Layer 7 of a small transformer language model trained on English Wikipedia (15 layers, counted from 0, width 96).
A neuron adds its activation times its output weights to the MLP's output. To switch it off is to set its activation to zero at one token and run the rest of the model.
A neuron's activation on a vector x is squared ReLU(weights . x), where the dot is the dot product.

Input weights of the MLP neurons that the questions are about. A number n stands for (n - 500) times 0.0013.
n23: 525,443,695,432,405,317,362,399,610,600,674,406,316,822,558,556,518,542,492,533,385,548,530,614,526,787,474,529,486,640,514,604,487,653,548,470,455,528,368,338,570,548,509,437,548,534,514,514,668,659,343,485,525,686,384,452,531,349,393,542,670,279,423,377,432,674,449,246,388,526,659,457,559,409,516,536,465,671,592,443,567,449,536,267,728,478,462,716,684,521,628,496,683,539,495,415
n91: 535,483,432,640,455,372,481,597,482,617,525,719,569,625,431,429,480,320,417,539,452,513,541,522,526,503,508,739,380,778,565,460,430,607,519,221,370,574,468,507,393,416,575,335,666,522,357,303,497,517,471,492,495,606,390,441,452,497,586,522,634,522,659,393,776,430,7,494,428,354,547,458,444,249,618,672,589,554,449,251,622,503,442,457,370,492,676,492,565,513,752,843,381,502,497,403
n124: 633,419,607,534,584,359,503,394,511,497,595,593,477,521,320,532,500,494,446,314,391,658,377,317,565,587,431,494,500,524,419,444,505,358,435,605,437,788,363,483,515,576,607,599,482,646,168,447,297,701,106,609,611,566,539,595,577,669,344,543,591,579,643,422,704,583,360,376,493,721,399,495,437,375,446,270,519,453,430,204,661,697,554,365,640,327,355,755,490,488,535,556,568,290,664,627
n172: 598,322,562,425,463,489,528,654,459,482,387,491,387,431,375,447,351,496,616,589,500,300,550,368,629,506,471,447,466,503,555,509,373,525,398,441,308,588,616,579,613,446,531,589,571,440,233,610,406,655,525,517,553,573,554,464,257,645,461,666,475,608,629,502,598,445,515,234,552,381,515,404,529,493,604,388,626,570,414,406,437,457,637,672,568,452,443,538,441,695,320,545,493,622,394,669
n195: 532,563,329,532,496,387,504,459,438,483,653,635,509,742,755,523,463,472,454,551,369,564,455,387,558,483,417,569,554,342,561,245,498,542,551,404,442,604,427,498,320,496,685,591,444,340,530,334,703,525,557,333,450,482,439,556,546,597,502,437,480,347,439,417,472,532,363,369,616,716,482,511,475,463,495,527,517,579,452,472,707,615,447,602,698,621,423,355,288,587,432,508,532,616,697,440
n259: 514,356,467,547,691,337,737,503,576,523,545,636,419,453,521,520,523,374,549,615,373,712,486,390,583,571,543,404,499,610,558,385,456,455,448,526,511,294,579,434,457,617,494,504,576,563,572,498,501,596,526,528,615,559,414,349,580,473,413,517,469,416,465,393,557,704,405,549,640,393,560,427,548,392,414,542,373,500,667,545,524,634,473,351,487,414,660,587,712,390,670,405,384,601,483,231
n281: 486,393,468,399,516,328,404,434,610,646,589,406,366,667,613,698,441,497,477,610,410,504,267,427,610,550,462,694,532,662,291,215,432,372,478,424,445,733,459,602,378,615,641,431,482,503,426,610,557,538,293,447,486,597,569,617,513,631,551,533,587,662,470,354,536,715,572,466,497,528,420,568,640,394,565,392,538,444,398,401,641,754,526,552,465,529,369,474,556,610,568,492,561,791,494,619
n287: 479,371,352,381,429,628,360,417,469,520,579,605,446,582,457,444,572,367,538,453,450,451,410,406,480,607,429,555,568,700,465,469,536,530,386,520,549,576,604,458,691,450,508,530,452,529,500,345,622,582,408,398,722,577,546,154,456,482,441,713,595,512,649,476,384,454,378,384,545,523,531,445,510,386,395,635,553,462,569,481,369,568,484,484,348,588,551,487,631,594,496,523,570,383,766,465
n289: 447,561,328,575,814,466,683,508,537,616,591,561,616,547,544,483,556,436,363,398,522,611,514,411,396,486,415,426,471,430,601,380,529,417,409,487,520,393,631,421,503,580,652,603,368,462,579,566,364,757,487,448,661,543,507,459,469,387,596,591,308,525,279,505,604,482,320,594,348,655,329,526,508,377,442,662,497,420,586,417,514,566,372,311,586,381,475,398,734,460,664,579,498,348,559,348
n291: 441,348,579,728,478,548,591,397,461,599,427,713,438,594,377,308,328,336,306,581,334,492,536,468,579,420,649,707,410,681,676,445,536,384,474,479,578,511,366,554,558,527,534,633,610,481,408,384,499,437,437,556,552,441,572,443,449,389,352,545,514,508,536,763,713,343,409,597,290,638,404,731,467,572,566,451,566,382,515,489,569,482,406,597,527,582,482,299,500,326,478,643,428,428,427,529
n296: 428,588,600,627,485,465,451,357,517,457,424,545,526,459,794,428,514,543,443,400,523,463,319,649,509,480,471,675,561,529,378,446,550,521,643,314,569,469,496,511,352,477,654,484,390,569,504,324,465,500,389,404,541,525,597,411,549,372,583,464,442,454,739,451,441,832,479,297,436,528,327,535,428,459,680,418,636,428,819,622,770,559,449,598,485,502,302,531,540,565,658,360,615,548,448,540

Output weights of the MLP neurons that the questions are about. A number n stands for (n - 500) times 0.00092.
n23: 366,588,474,495,478,501,548,572,548,329,439,412,492,434,603,554,722,615,634,420,443,538,334,551,411,728,406,286,859,493,445,465,374,432,630,242,534,569,397,537,299,895,300,262,509,331,433,296,386,485,374,515,394,678,340,579,739,416,606,515,358,616,399,194,508,471,430,614,684,669,335,732,411,645,577,641,468,597,452,407,801,342,501,316,741,218,388,530,577,572,728,396,531,483,378,531
n91: 603,475,642,637,542,286,540,412,739,296,680,560,538,386,407,686,884,429,602,491,330,429,433,293,531,626,481,101,293,296,502,712,601,441,505,597,469,468,510,310,420,455,439,453,389,511,334,765,578,475,567,462,324,597,563,799,565,515,496,482,601,575,419,90,472,660,491,450,636,694,363,465,429,550,452,591,450,693,386,468,473,676,695,491,616,661,253,412,524,538,361,326,478,671,216,648
n124: 688,324,278,589,540,362,791,406,627,846,350,556,467,440,558,588,266,346,245,462,708,462,252,330,755,488,581,673,570,515,277,302,553,724,671,765,611,711,450,469,327,605,352,622,467,517,442,672,498,470,410,375,404,299,652,584,580,116,668,774,483,543,730,244,294,725,285,589,535,594,692,306,579,393,248,649,420,702,496,479,371,505,610,530,509,440,523,479,391,558,436,682,263,549,486,420
n172: 485,611,375,462,439,375,574,386,636,384,791,453,464,386,686,262,555,283,242,589,585,512,381,452,519,409,550,495,507,555,399,542,519,471,561,347,656,361,669,632,566,724,649,315,486,366,537,375,305,380,414,389,401,615,433,392,343,433,330,454,452,458,558,472,480,631,599,463,605,683,418,374,480,521,455,271,744,718,554,470,674,508,606,737,632,429,492,704,501,502,806,409,556,652,348,546
n195: 449,380,356,469,529,611,567,317,377,312,534,435,823,442,339,799,331,439,635,513,470,592,443,630,406,586,458,520,551,449,386,586,688,717,383,583,492,322,556,453,247,456,246,389,483,470,782,533,509,451,510,731,433,540,406,597,576,557,590,529,546,600,515,439,492,534,692,488,455,595,483,490,494,506,421,528,293,680,444,538,419,583,511,502,410,442,591,764,447,312,656,562,363,342,512,597
n259: 398,595,572,350,443,609,452,542,393,514,345,426,374,497,666,507,396,607,646,401,466,414,446,713,317,441,378,538,732,784,486,503,307,580,521,420,340,471,547,640,601,510,644,287,532,436,409,508,282,326,872,349,328,449,463,697,624,535,653,408,216,720,731,609,581,452,406,348,516,394,623,449,451,424,575,539,339,540,540,442,689,442,534,440,410,703,595,492,766,410,408,472,671,451,493,559
n281: 529,606,453,392,639,298,391,451,473,711,565,517,306,553,451,497,706,329,457,731,525,450,324,566,313,492,525,555,557,424,318,491,719,501,748,562,592,437,560,641,724,394,431,477,494,600,562,614,508,596,693,533,459,712,615,747,954,188,593,218,804,575,289,22,280,382,545,600,496,443,486,407,444,443,461,405,474,507,408,459,592,535,524,413,468,489,525,678,387,652,433,434,272,318,527,481
n287: 528,901,527,628,390,668,416,436,128,369,430,583,516,661,610,406,530,467,688,368,566,461,557,333,629,373,454,663,685,490,371,606,472,648,522,516,377,515,373,659,476,523,438,286,580,507,591,434,414,512,529,311,515,615,531,487,611,593,482,292,459,688,509,456,406,508,438,589,345,334,471,573,363,710,380,433,502,355,394,605,600,539,559,529,605,727,453,593,546,547,509,278,620,449,525,216
n289: 440,551,415,655,398,532,467,474,256,659,325,388,556,594,452,109,601,591,544,581,575,470,625,644,621,376,510,470,752,782,537,354,485,566,341,384,667,449,474,497,573,282,372,427,435,723,500,235,590,389,614,426,440,601,519,231,510,385,504,426,467,539,659,590,458,366,461,553,589,386,543,460,431,558,571,540,591,451,419,558,563,436,468,547,431,573,491,516,447,445,367,450,758,513,503,586
n291: 350,636,409,269,473,492,473,682,630,318,738,466,543,207,654,505,471,420,591,501,607,571,579,620,675,505,577,392,632,216,355,553,650,612,540,518,526,447,454,555,424,582,256,341,470,482,446,640,526,437,333,511,500,475,508,671,448,652,600,430,468,340,450,122,390,560,596,311,770,610,622,186,480,449,418,511,571,600,377,690,466,378,737,388,515,558,724,300,491,419,406,354,511,667,511,577
n296: 444,590,334,459,520,311,496,621,696,494,679,526,561,254,430,739,780,606,527,630,549,401,600,472,413,614,436,370,576,434,555,360,746,454,486,576,471,518,587,554,702,595,128,555,496,662,394,646,423,570,281,629,493,413,497,374,466,680,614,634,381,521,296,280,530,561,486,345,598,499,444,514,462,495,415,394,600,378,455,224,482,383,461,484,489,463,386,468,674,445,295,675,501,592,529,424

Each question names a token from some text and the token that comes next. It shows the vector x that enters the MLP there. A number n stands for (n - 500) times 0.0087.

Then comes g, the gradient of the next token's log-probability with respect to the MLP's output, scaled to length 1. A neuron's effect is roughly proportional to its activation times (output weights . g). A number n stands for (n - 500) times 0.00088.

"ter", then "m"
x: 566,452,544,355,394,594,489,444,337,555,393,594,557,306,374,537,574,533,530,602,583,483,730,509,385,385,474,623,575,641,444,418,687,645,482,720,432,538,486,546,634,497,330,348,398,425,595,473,534,469,484,457,552,381,490,408,660,445,542,586,512,595,464,264,305,400,396,550,558,443,620,344,505,410,336,516,567,624,446,551,407,439,754,477,517,566,551,524,516,542,464,281,718,482,460,540
g: 506,572,470,532,478,471,564,495,334,506,527,492,433,579,587,269,362,543,663,777,566,484,604,511,481,563,590,386,314,669,466,643,471,447,606,637,233,634,343,405,546,464,549,680,566,279,559,596,666,606,359,321,479,401,397,566,466,449,359,293,633,431,611,467,567,432,487,367,713,625,426,507,550,492,407,608,143,491,447,330,593,359,505,602,349,579,570,656,554,576,592,511,561,536,613,297
Switching off which neuron hurts the next token most? n287

"w", then " against"
x: 534,401,747,401,242,580,376,619,549,425,483,556,564,527,435,549,488,486,392,626,578,429,612,591,397,517,570,588,776,410,465,395,556,562,550,630,447,626,403,469,339,593,357,500,637,396,570,548,501,520,661,492,498,316,668,692,526,562,604,342,530,438,428,319,319,526,546,494,682,541,530,359,485,412,319,474,534,475,385,572,515,283,731,442,471,463,646,350,410,541,442,336,463,534,569,586
g: 355,428,586,588,575,428,634,392,375,456,213,568,533,528,403,671,307,267,426,585,451,693,452,473,524,626,293,485,350,458,544,407,498,633,467,479,491,524,669,522,397,648,517,562,475,390,612,462,322,686,686,345,674,290,644,512,479,468,590,705,589,471,538,643,581,525,588,498,374,469,544,595,347,666,451,294,538,550,653,688,534,611,602,425,349,422,440,420,439,574,736,405,543,326,412,342
Switching off which neuron hurts the next token most? n195

"al", then "ician"
x: 501,536,569,376,569,594,587,553,346,430,352,503,559,436,558,468,449,497,550,571,589,474,468,457,251,355,468,509,507,548,653,400,704,526,576,930,441,408,485,546,638,383,397,542,569,478,609,573,417,544,744,477,498,397,462,648,699,460,438,454,292,450,472,424,536,473,493,679,426,392,569,571,498,488,324,414,260,531,327,474,541,537,503,463,491,625,490,498,614,537,554,353,438,481,482,422
g: 509,564,498,477,433,387,580,542,554,572,581,483,444,819,616,577,367,531,597,487,476,432,506,526,476,570,356,461,471,480,753,648,583,445,686,362,622,681,357,538,601,536,429,294,675,246,308,389,315,465,467,345,350,348,540,706,453,514,599,472,612,448,566,514,514,361,359,488,517,549,623,619,351,614,489,579,543,511,615,452,466,584,656,370,350,613,421,739,645,391,502,285,293,471,269,518
Which neuron, switched off, raises the next token's probability most? n289

"al", then " O"
x: 492,491,596,418,552,566,607,571,385,304,335,505,570,382,726,546,446,413,578,575,628,562,446,482,310,364,462,579,598,419,544,365,655,586,581,806,500,362,471,535,662,448,436,483,495,532,580,641,467,476,713,432,511,411,555,605,640,458,530,477,297,451,405,279,513,472,521,583,472,455,622,385,498,507,293,508,215,502,290,500,579,570,462,468,569,603,538,586,616,574,512,435,483,549,444,442
g: 499,376,655,433,600,517,605,335,516,522,384,652,319,424,715,481,508,561,436,511,357,473,448,227,461,349,508,369,548,645,526,636,474,524,589,436,445,393,637,399,387,549,638,406,513,765,541,279,327,424,632,386,481,562,340,642,476,494,455,490,544,437,595,522,462,507,769,702,354,614,482,554,632,426,540,615,669,251,696,451,605,361,681,413,513,386,324,497,557,346,520,704,480,633,429,449
Switching off which neuron hurts the next token most? n259

"ctor", then " are"
x: 537,366,558,444,323,443,371,517,528,496,527,463,607,473,562,529,492,507,506,462,653,601,521,360,568,412,509,378,500,432,413,642,614,395,615,856,507,547,501,573,383,628,393,321,496,555,494,550,408,341,517,369,622,420,473,694,655,503,681,479,536,540,471,221,398,519,544,518,496,430,444,355,469,659,318,561,444,590,343,525,392,586,554,553,524,552,612,547,470,559,420,503,474,606,458,682
g: 522,506,363,383,400,379,437,615,522,695,761,401,620,466,506,653,438,728,304,573,543,341,386,313,581,316,559,518,482,650,417,405,637,419,668,579,616,587,546,544,398,333,588,610,552,463,569,498,368,773,649,569,569,568,321,432,602,522,366,509,308,410,535,363,311,364,332,571,574,656,465,519,579,505,472,331,591,477,522,506,493,673,377,548,708,363,441,478,651,380,565,576,408,407,605,299
Switching off which neuron hurts the next token most? n281

"y", then "'s"
x: 692,555,523,401,482,478,485,519,464,527,460,456,524,408,454,597,712,544,432,470,643,445,507,334,355,580,527,563,668,482,424,619,666,456,550,827,524,555,395,448,488,524,453,551,458,355,542,437,345,434,525,459,497,444,584,623,635,657,572,474,430,592,487,280,486,538,533,485,634,458,510,300,489,430,192,291,425,375,430,601,507,527,487,459,524,430,459,537,494,482,484,527,612,607,550,575
g: 461,302,583,548,415,355,511,697,467,458,535,437,443,486,550,607,416,669,406,350,544,381,687,561,370,522,194,630,479,570,92,562,550,654,688,566,324,512,411,367,578,488,438,360,536,576,523,433,391,461,463,376,485,690,627,506,691,542,570,438,443,524,487,445,458,625,578,631,618,301,674,494,551,478,453,566,458,517,429,327,513,359,394,509,559,480,537,486,534,797,443,810,506,598,372,512
Switching off which neuron hurts the next token most? n124

"cted", then " into"
x: 575,426,532,484,389,394,466,550,471,485,431,484,511,430,701,534,582,459,443,417,499,490,440,600,563,467,501,457,612,323,407,488,685,372,695,616,553,600,527,532,512,601,309,541,508,675,483,449,467,521,338,585,508,523,569,610,602,583,498,342,598,474,525,82,532,545,598,435,552,571,577,461,476,458,359,478,488,456,532,564,329,306,514,546,503,473,517,545,400,641,486,468,536,558,566,633
g: 490,397,391,614,380,320,437,638,588,547,565,575,346,470,512,164,430,630,428,497,627,630,317,414,637,553,594,467,536,431,462,697,526,492,551,452,597,532,464,480,679,610,569,660,312,485,392,430,255,837,539,578,300,325,743,414,456,413,596,513,381,349,365,581,506,453,521,540,569,658,527,523,461,456,395,636,520,378,432,582,473,515,445,528,381,529,530,641,467,472,475,617,262,582,471,800
Switching off which neuron hurts the next token most? n124

"ing,", then " caus"
x: 529,562,433,479,475,370,582,459,501,539,334,516,443,523,582,589,724,533,468,580,641,496,495,458,539,488,392,609,670,510,438,464,702,373,692,541,455,459,541,611,465,590,397,504,496,557,431,447,383,535,414,484,444,445,574,614,641,529,559,446,448,610,591,70,504,604,523,456,414,409,373,363,537,421,419,452,401,503,463,523,517,401,563,543,568,477,465,516,495,579,428,587,514,545,507,457
g: 488,494,482,455,538,299,652,636,276,412,530,544,540,529,636,447,536,291,486,500,585,544,570,579,505,560,508,474,522,610,584,626,383,466,445,478,486,310,468,633,459,377,574,430,462,315,311,571,498,404,740,270,478,580,580,596,314,694,573,491,502,701,522,548,311,447,340,685,539,285,648,250,511,889,564,321,506,466,431,370,388,508,701,443,496,606,468,599,619,608,488,527,609,437,437,404
Switching off which neuron hurts the next token most? n281

"y", then "-f"
x: 595,537,547,335,435,443,553,514,499,526,441,362,537,498,485,582,665,513,527,512,684,506,462,365,404,491,534,750,687,428,430,504,713,542,533,703,534,477,435,532,517,434,462,519,459,409,669,511,397,434,492,372,484,421,549,518,482,495,542,534,427,576,440,172,414,503,490,515,615,414,614,427,518,492,258,313,407,395,394,604,489,460,591,455,519,451,473,547,537,524,504,608,684,594,477,675
g: 741,496,338,418,321,542,514,552,477,392,526,578,566,472,551,607,243,619,404,540,496,463,629,419,425,623,374,422,545,558,635,526,599,587,331,622,401,418,540,595,270,611,672,483,531,422,535,334,508,240,541,471,398,269,578,483,390,473,521,588,472,468,490,743,522,450,394,373,505,363,606,620,397,596,461,455,505,579,706,559,705,475,678,550,262,754,224,599,391,430,507,631,573,648,434,451
Which neuron, switched off, raises the next token's probability most? n281

" is", then " "
x: 478,481,727,575,348,390,600,526,492,508,392,551,658,421,524,517,711,481,633,449,699,389,375,531,445,548,522,530,536,549,540,508,593,467,505,562,488,653,502,537,502,534,277,494,436,511,473,406,492,417,496,551,524,575,617,633,658,492,444,427,499,449,514,157,643,623,507,437,505,493,572,442,418,530,394,522,357,418,596,461,439,84,553,473,461,508,526,438,405,630,414,482,665,398,631,489
g: 597,385,483,572,566,797,539,555,487,629,518,489,513,545,590,317,566,245,615,434,494,477,453,545,563,296,474,504,496,633,716,621,557,495,455,299,440,560,541,676,564,397,583,334,546,623,563,449,590,631,404,427,623,614,376,511,236,475,398,579,450,243,403,443,584,395,433,193,558,475,473,559,587,611,661,431,614,429,473,389,467,509,613,610,367,563,414,631,404,138,382,630,577,642,466,521
Which neuron, switched off, raises the next token's probability most? n124

" sp", then "l"
x: 511,417,594,582,448,431,417,557,512,490,478,539,628,451,288,355,625,396,368,633,751,576,567,524,561,494,598,464,596,552,567,738,538,460,598,620,496,558,381,519,548,564,401,469,485,419,510,436,557,386,643,525,642,319,680,541,522,420,613,383,487,575,328,414,479,491,567,701,485,495,472,597,525,471,363,219,335,489,446,408,346,139,566,491,355,624,452,449,436,638,462,495,509,461,673,661
g: 561,629,422,362,311,625,463,503,421,561,428,355,454,508,590,505,491,622,450,489,368,592,470,446,669,451,572,441,528,612,375,631,552,717,571,589,757,371,663,516,704,524,352,549,239,395,416,483,683,303,572,455,586,571,646,554,612,404,398,562,572,509,477,526,705,300,379,430,530,424,423,452,416,367,530,297,482,400,369,436,532,380,789,692,400,347,573,399,734,463,545,477,711,345,494,446
Switching off which neuron hurts the next token most? n291

"ing", then " a"
x: 529,538,487,436,394,439,482,451,425,444,447,402,564,563,586,537,564,610,429,545,515,549,449,637,575,518,428,597,693,360,355,600,716,312,666,635,540,478,516,563,461,527,382,540,434,525,635,448,429,407,515,485,548,510,548,571,604,578,332,414,406,638,507,156,519,536,519,476,451,629,622,330,445,445,349,517,355,429,608,683,421,408,489,545,473,557,521,525,416,699,603,500,407,417,444,577
g: 361,442,601,374,479,443,356,419,530,514,287,733,799,534,578,513,466,431,358,697,509,444,582,510,326,619,509,435,558,405,519,432,494,474,452,532,201,356,453,479,403,416,436,687,505,450,603,278,463,402,504,724,605,582,469,374,556,421,572,784,540,454,584,508,610,548,522,455,512,557,526,712,451,458,463,577,438,307,680,414,700,374,478,607,702,511,404,288,586,569,454,311,665,529,400,665
Switching off which neuron hurts the next token most? n296

"al", then " with"
x: 524,494,632,393,527,599,599,528,362,359,352,581,527,405,655,595,501,430,491,608,563,504,562,497,324,366,502,482,674,482,535,373,614,467,544,794,458,520,497,497,611,458,445,448,472,512,520,572,446,405,746,403,472,462,557,676,663,608,576,482,284,410,494,259,519,554,472,532,529,443,722,319,469,458,268,530,350,457,310,492,566,565,591,441,448,569,590,615,538,594,412,344,361,550,525,476
g: 323,503,513,566,489,401,747,411,538,411,547,554,152,539,434,500,356,506,456,797,399,569,443,408,519,554,533,636,541,595,530,289,518,526,490,156,496,450,539,504,277,541,556,688,528,288,497,287,527,544,447,301,393,355,546,417,577,502,431,447,580,464,566,579,556,475,528,619,439,435,681,424,532,576,602,507,536,454,726,573,754,376,330,463,595,662,678,551,708,480,535,494,382,495,612,447
Switching off which neuron hurts the next token most? n259

",", then " making"
x: 549,582,488,545,381,383,582,466,550,523,374,586,419,476,565,567,709,503,416,624,695,415,417,459,513,482,462,594,620,512,461,405,659,453,746,492,440,571,536,581,400,599,377,389,519,500,519,548,414,570,417,449,498,534,592,620,677,457,661,458,412,509,532,80,443,702,506,429,493,399,435,385,486,478,491,471,418,519,444,507,556,465,534,513,607,468,485,375,480,533,407,453,473,474,551,480
g: 480,512,518,391,458,271,693,578,395,426,466,557,578,550,507,412,636,278,643,627,560,264,722,447,386,572,526,509,546,596,498,491,449,452,292,322,549,242,540,558,485,524,479,728,538,308,271,468,624,386,593,367,551,563,377,415,631,365,640,569,479,596,488,420,349,439,659,782,562,288,541,487,578,511,651,545,442,617,421,585,476,538,550,400,554,612,546,613,466,708,280,334,581,594,539,388
Switching off which neuron hurts the next token most? n281

" e", then "as"
x: 501,576,539,429,431,536,540,460,549,539,339,499,365,492,411,324,523,391,488,523,551,337,529,506,524,311,566,683,566,644,568,529,649,259,558,638,353,517,361,594,611,416,518,533,537,578,437,440,589,353,542,425,615,430,574,657,658,555,549,581,403,494,433,313,541,341,617,507,520,556,678,448,617,513,279,404,320,439,446,443,415,261,695,521,532,568,471,430,644,575,394,633,600,571,684,522
g: 600,511,458,526,524,371,481,541,535,421,574,628,433,571,693,569,573,443,725,448,618,558,480,422,522,546,368,385,402,326,598,503,604,539,576,376,427,350,605,363,321,337,474,706,549,579,456,270,464,716,518,439,648,411,615,479,500,479,546,463,517,482,523,600,345,533,553,227,627,341,520,536,420,450,647,728,359,421,725,516,322,275,600,468,603,502,653,350,516,467,527,270,259,629,708,618
Switching off which neuron hurts the next token most? n291

"et", then "ted"
x: 635,484,468,440,358,423,492,577,510,412,472,448,659,625,604,538,593,542,603,489,703,514,583,404,357,385,426,455,458,396,491,623,651,739,685,811,430,591,435,576,485,394,376,546,438,305,579,475,513,241,598,385,534,535,569,519,635,542,516,379,453,423,386,293,539,585,465,520,417,322,736,405,448,503,449,649,352,473,548,563,456,442,402,539,543,579,564,487,400,611,600,353,456,475,517,442
g: 665,554,411,486,504,628,415,322,412,363,312,673,464,425,560,404,392,684,530,453,554,616,559,559,556,409,324,456,602,615,529,469,459,525,278,563,222,397,543,593,389,495,420,597,316,451,625,550,651,547,568,466,560,432,539,517,578,560,612,299,250,509,465,574,617,364,601,745,719,642,502,540,454,481,512,489,527,242,521,458,487,307,631,428,500,774,593,595,550,463,470,313,539,251,684,541
Switching off which neuron hurts the next token most? n195

" 8", then "-c"
x: 481,555,580,454,337,556,697,409,430,581,371,381,480,478,459,396,717,430,543,529,737,420,649,536,661,311,416,407,581,487,273,448,569,538,436,803,476,467,560,509,526,473,429,490,501,457,508,435,554,484,630,578,441,412,533,558,424,578,626,418,271,529,408,248,609,410,571,564,545,496,612,437,508,477,415,408,539,500,458,433,623,422,474,584,647,605,608,477,434,535,414,472,513,520,436,566
g: 340,380,450,553,649,487,615,469,625,512,658,525,556,634,336,499,502,570,525,618,325,480,585,518,562,500,417,574,511,629,432,357,592,311,318,433,610,517,400,623,815,547,425,437,469,342,473,252,620,345,356,624,497,616,505,466,261,460,432,675,495,541,552,558,454,384,528,282,669,487,695,484,523,440,582,270,552,279,544,400,629,716,615,532,287,545,436,450,498,555,505,810,450,490,441,513
Switching off which neuron hurts the next token most? n172

" they", then " form"
x: 589,559,538,554,407,405,535,609,443,684,427,492,669,420,323,480,558,472,441,543,587,360,495,477,424,405,606,560,505,555,455,498,608,541,669,519,599,567,463,645,492,533,302,549,409,479,498,511,607,340,655,545,560,608,599,638,528,451,683,514,383,481,526,127,499,429,417,588,353,526,579,480,604,622,417,394,338,544,537,466,395,207,526,540,500,425,585,498,587,495,496,564,355,343,568,477
g: 578,483,813,575,663,411,495,439,508,291,578,539,440,455,470,539,650,576,492,593,441,760,404,506,550,254,432,220,613,308,609,653,478,469,521,448,694,524,232,563,583,677,475,525,347,509,343,559,533,557,345,653,568,509,390,576,412,607,551,440,517,555,699,414,311,492,351,547,468,608,429,407,338,681,394,621,587,344,507,373,594,447,501,361,457,478,515,725,401,603,492,482,549,299,455,578
Switching off which neuron hurts the next token most? n91

"at", then "ing,"
x: 714,477,617,466,381,451,510,536,431,356,531,547,515,542,689,539,605,475,673,523,505,376,468,356,321,266,579,382,540,468,491,551,630,639,773,688,543,506,339,500,568,482,462,478,375,596,576,599,494,516,771,335,411,538,531,645,574,589,492,408,449,195,528,359,461,526,559,492,478,510,539,375,394,476,257,381,371,457,476,607,455,421,640,457,540,504,575,491,450,573,444,430,555,517,642,610
g: 507,475,415,552,505,442,622,320,515,226,498,557,480,512,518,509,355,444,520,462,702,779,550,430,475,541,643,434,430,588,709,380,524,428,370,374,474,638,556,435,345,414,491,617,496,478,809,567,386,555,293,533,642,382,506,469,433,570,423,642,394,614,606,505,463,381,525,278,514,824,483,556,338,518,523,254,715,491,512,546,401,534,519,376,715,544,541,315,406,512,540,427,440,647,381,717
Switching off which neuron hurts the next token most? n195

" he", then "at"
x: 530,438,512,571,293,453,492,579,426,615,376,619,483,389,344,533,710,371,474,547,663,318,494,489,508,297,572,543,449,500,496,477,649,585,722,581,465,449,335,624,356,529,458,524,585,361,544,543,517,240,604,510,478,453,758,694,580,463,650,446,440,525,483,294,644,462,462,600,543,507,598,389,554,479,375,507,348,488,501,439,515,194,533,497,312,529,561,536,574,613,493,628,456,534,523,532
g: 510,259,499,572,433,606,498,493,436,289,609,693,319,387,466,412,504,536,738,512,600,569,505,528,545,366,613,538,519,359,735,460,404,392,427,429,545,573,532,515,440,618,463,684,481,444,429,591,431,638,396,461,862,341,545,372,470,592,496,475,515,393,540,518,683,428,612,648,515,672,411,629,376,722,553,434,542,309,683,439,631,549,619,236,369,498,359,462,447,507,348,255,519,408,411,608
Switching off which neuron hurts the next token most? n91

" the", then " finished"
x: 548,484,506,555,470,377,489,509,547,574,450,478,493,472,492,496,939,522,441,514,626,481,416,457,573,121,507,568,759,408,570,423,714,370,504,599,506,562,420,490,488,547,347,481,529,557,495,597,501,533,437,487,524,560,606,606,640,459,463,481,510,503,481,221,431,526,474,457,466,529,568,426,424,505,454,505,515,507,555,475,526,401,575,510,451,494,427,387,573,558,501,441,410,407,474,528
g: 449,794,590,636,428,506,672,662,603,568,613,497,671,435,523,635,618,649,530,371,406,421,553,616,623,642,379,375,355,641,422,325,381,591,482,520,477,526,575,466,381,550,370,495,457,400,448,553,653,402,631,454,740,388,562,287,420,366,661,517,444,467,491,466,518,577,294,584,607,404,599,484,602,484,534,614,508,626,350,515,449,319,456,314,486,369,539,250,476,478,508,729,150,528,394,424
Switching off which neuron hurts the next token most? n124

"ing", then " side"
x: 506,515,515,431,416,415,539,495,435,490,386,507,540,514,583,559,542,587,400,514,543,573,504,580,551,539,412,589,645,411,362,574,702,298,623,642,471,489,510,556,531,543,362,547,439,561,560,424,391,523,433,499,597,456,515,625,699,575,396,469,505,576,598,111,573,647,550,355,430,527,628,285,467,366,359,470,410,500,568,665,418,376,506,578,524,443,501,627,448,651,535,515,450,391,481,505
g: 655,285,730,664,414,527,452,422,707,819,472,511,501,357,473,576,481,594,362,452,517,538,416,305,638,308,675,534,512,614,502,422,475,469,530,508,382,847,322,427,488,595,489,430,559,649,552,614,493,588,575,642,534,520,444,403,478,425,637,505,313,346,522,518,419,523,566,561,255,620,555,469,405,343,515,426,649,488,404,327,700,423,500,412,553,285,253,441,471,433,430,625,502,599,553,582
Switching off which neuron hurts the next token most? n124

" n", then "et"
x: 601,450,373,404,493,477,561,602,543,550,346,663,453,527,537,268,459,384,472,516,632,455,646,497,676,357,556,452,640,580,638,485,550,470,725,547,473,624,520,525,556,426,336,563,548,317,414,574,365,446,563,616,527,533,738,558,568,556,526,310,346,568,447,350,580,433,641,563,565,630,730,288,473,504,397,391,334,520,545,492,633,258,492,509,620,499,403,455,462,476,421,552,348,604,401,380
g: 396,552,485,432,493,391,329,559,507,642,431,701,576,322,653,509,417,574,475,475,282,385,515,744,461,324,583,666,632,493,563,492,616,444,482,542,592,432,499,494,559,488,558,491,440,475,474,390,611,490,394,567,399,434,478,467,593,713,532,593,495,650,568,526,492,644,436,469,143,510,531,486,288,426,456,174,489,342,546,519,295,474,814,450,498,566,686,539,757,398,634,590,471,589,277,466
Switching off which neuron hurts the next token most? n172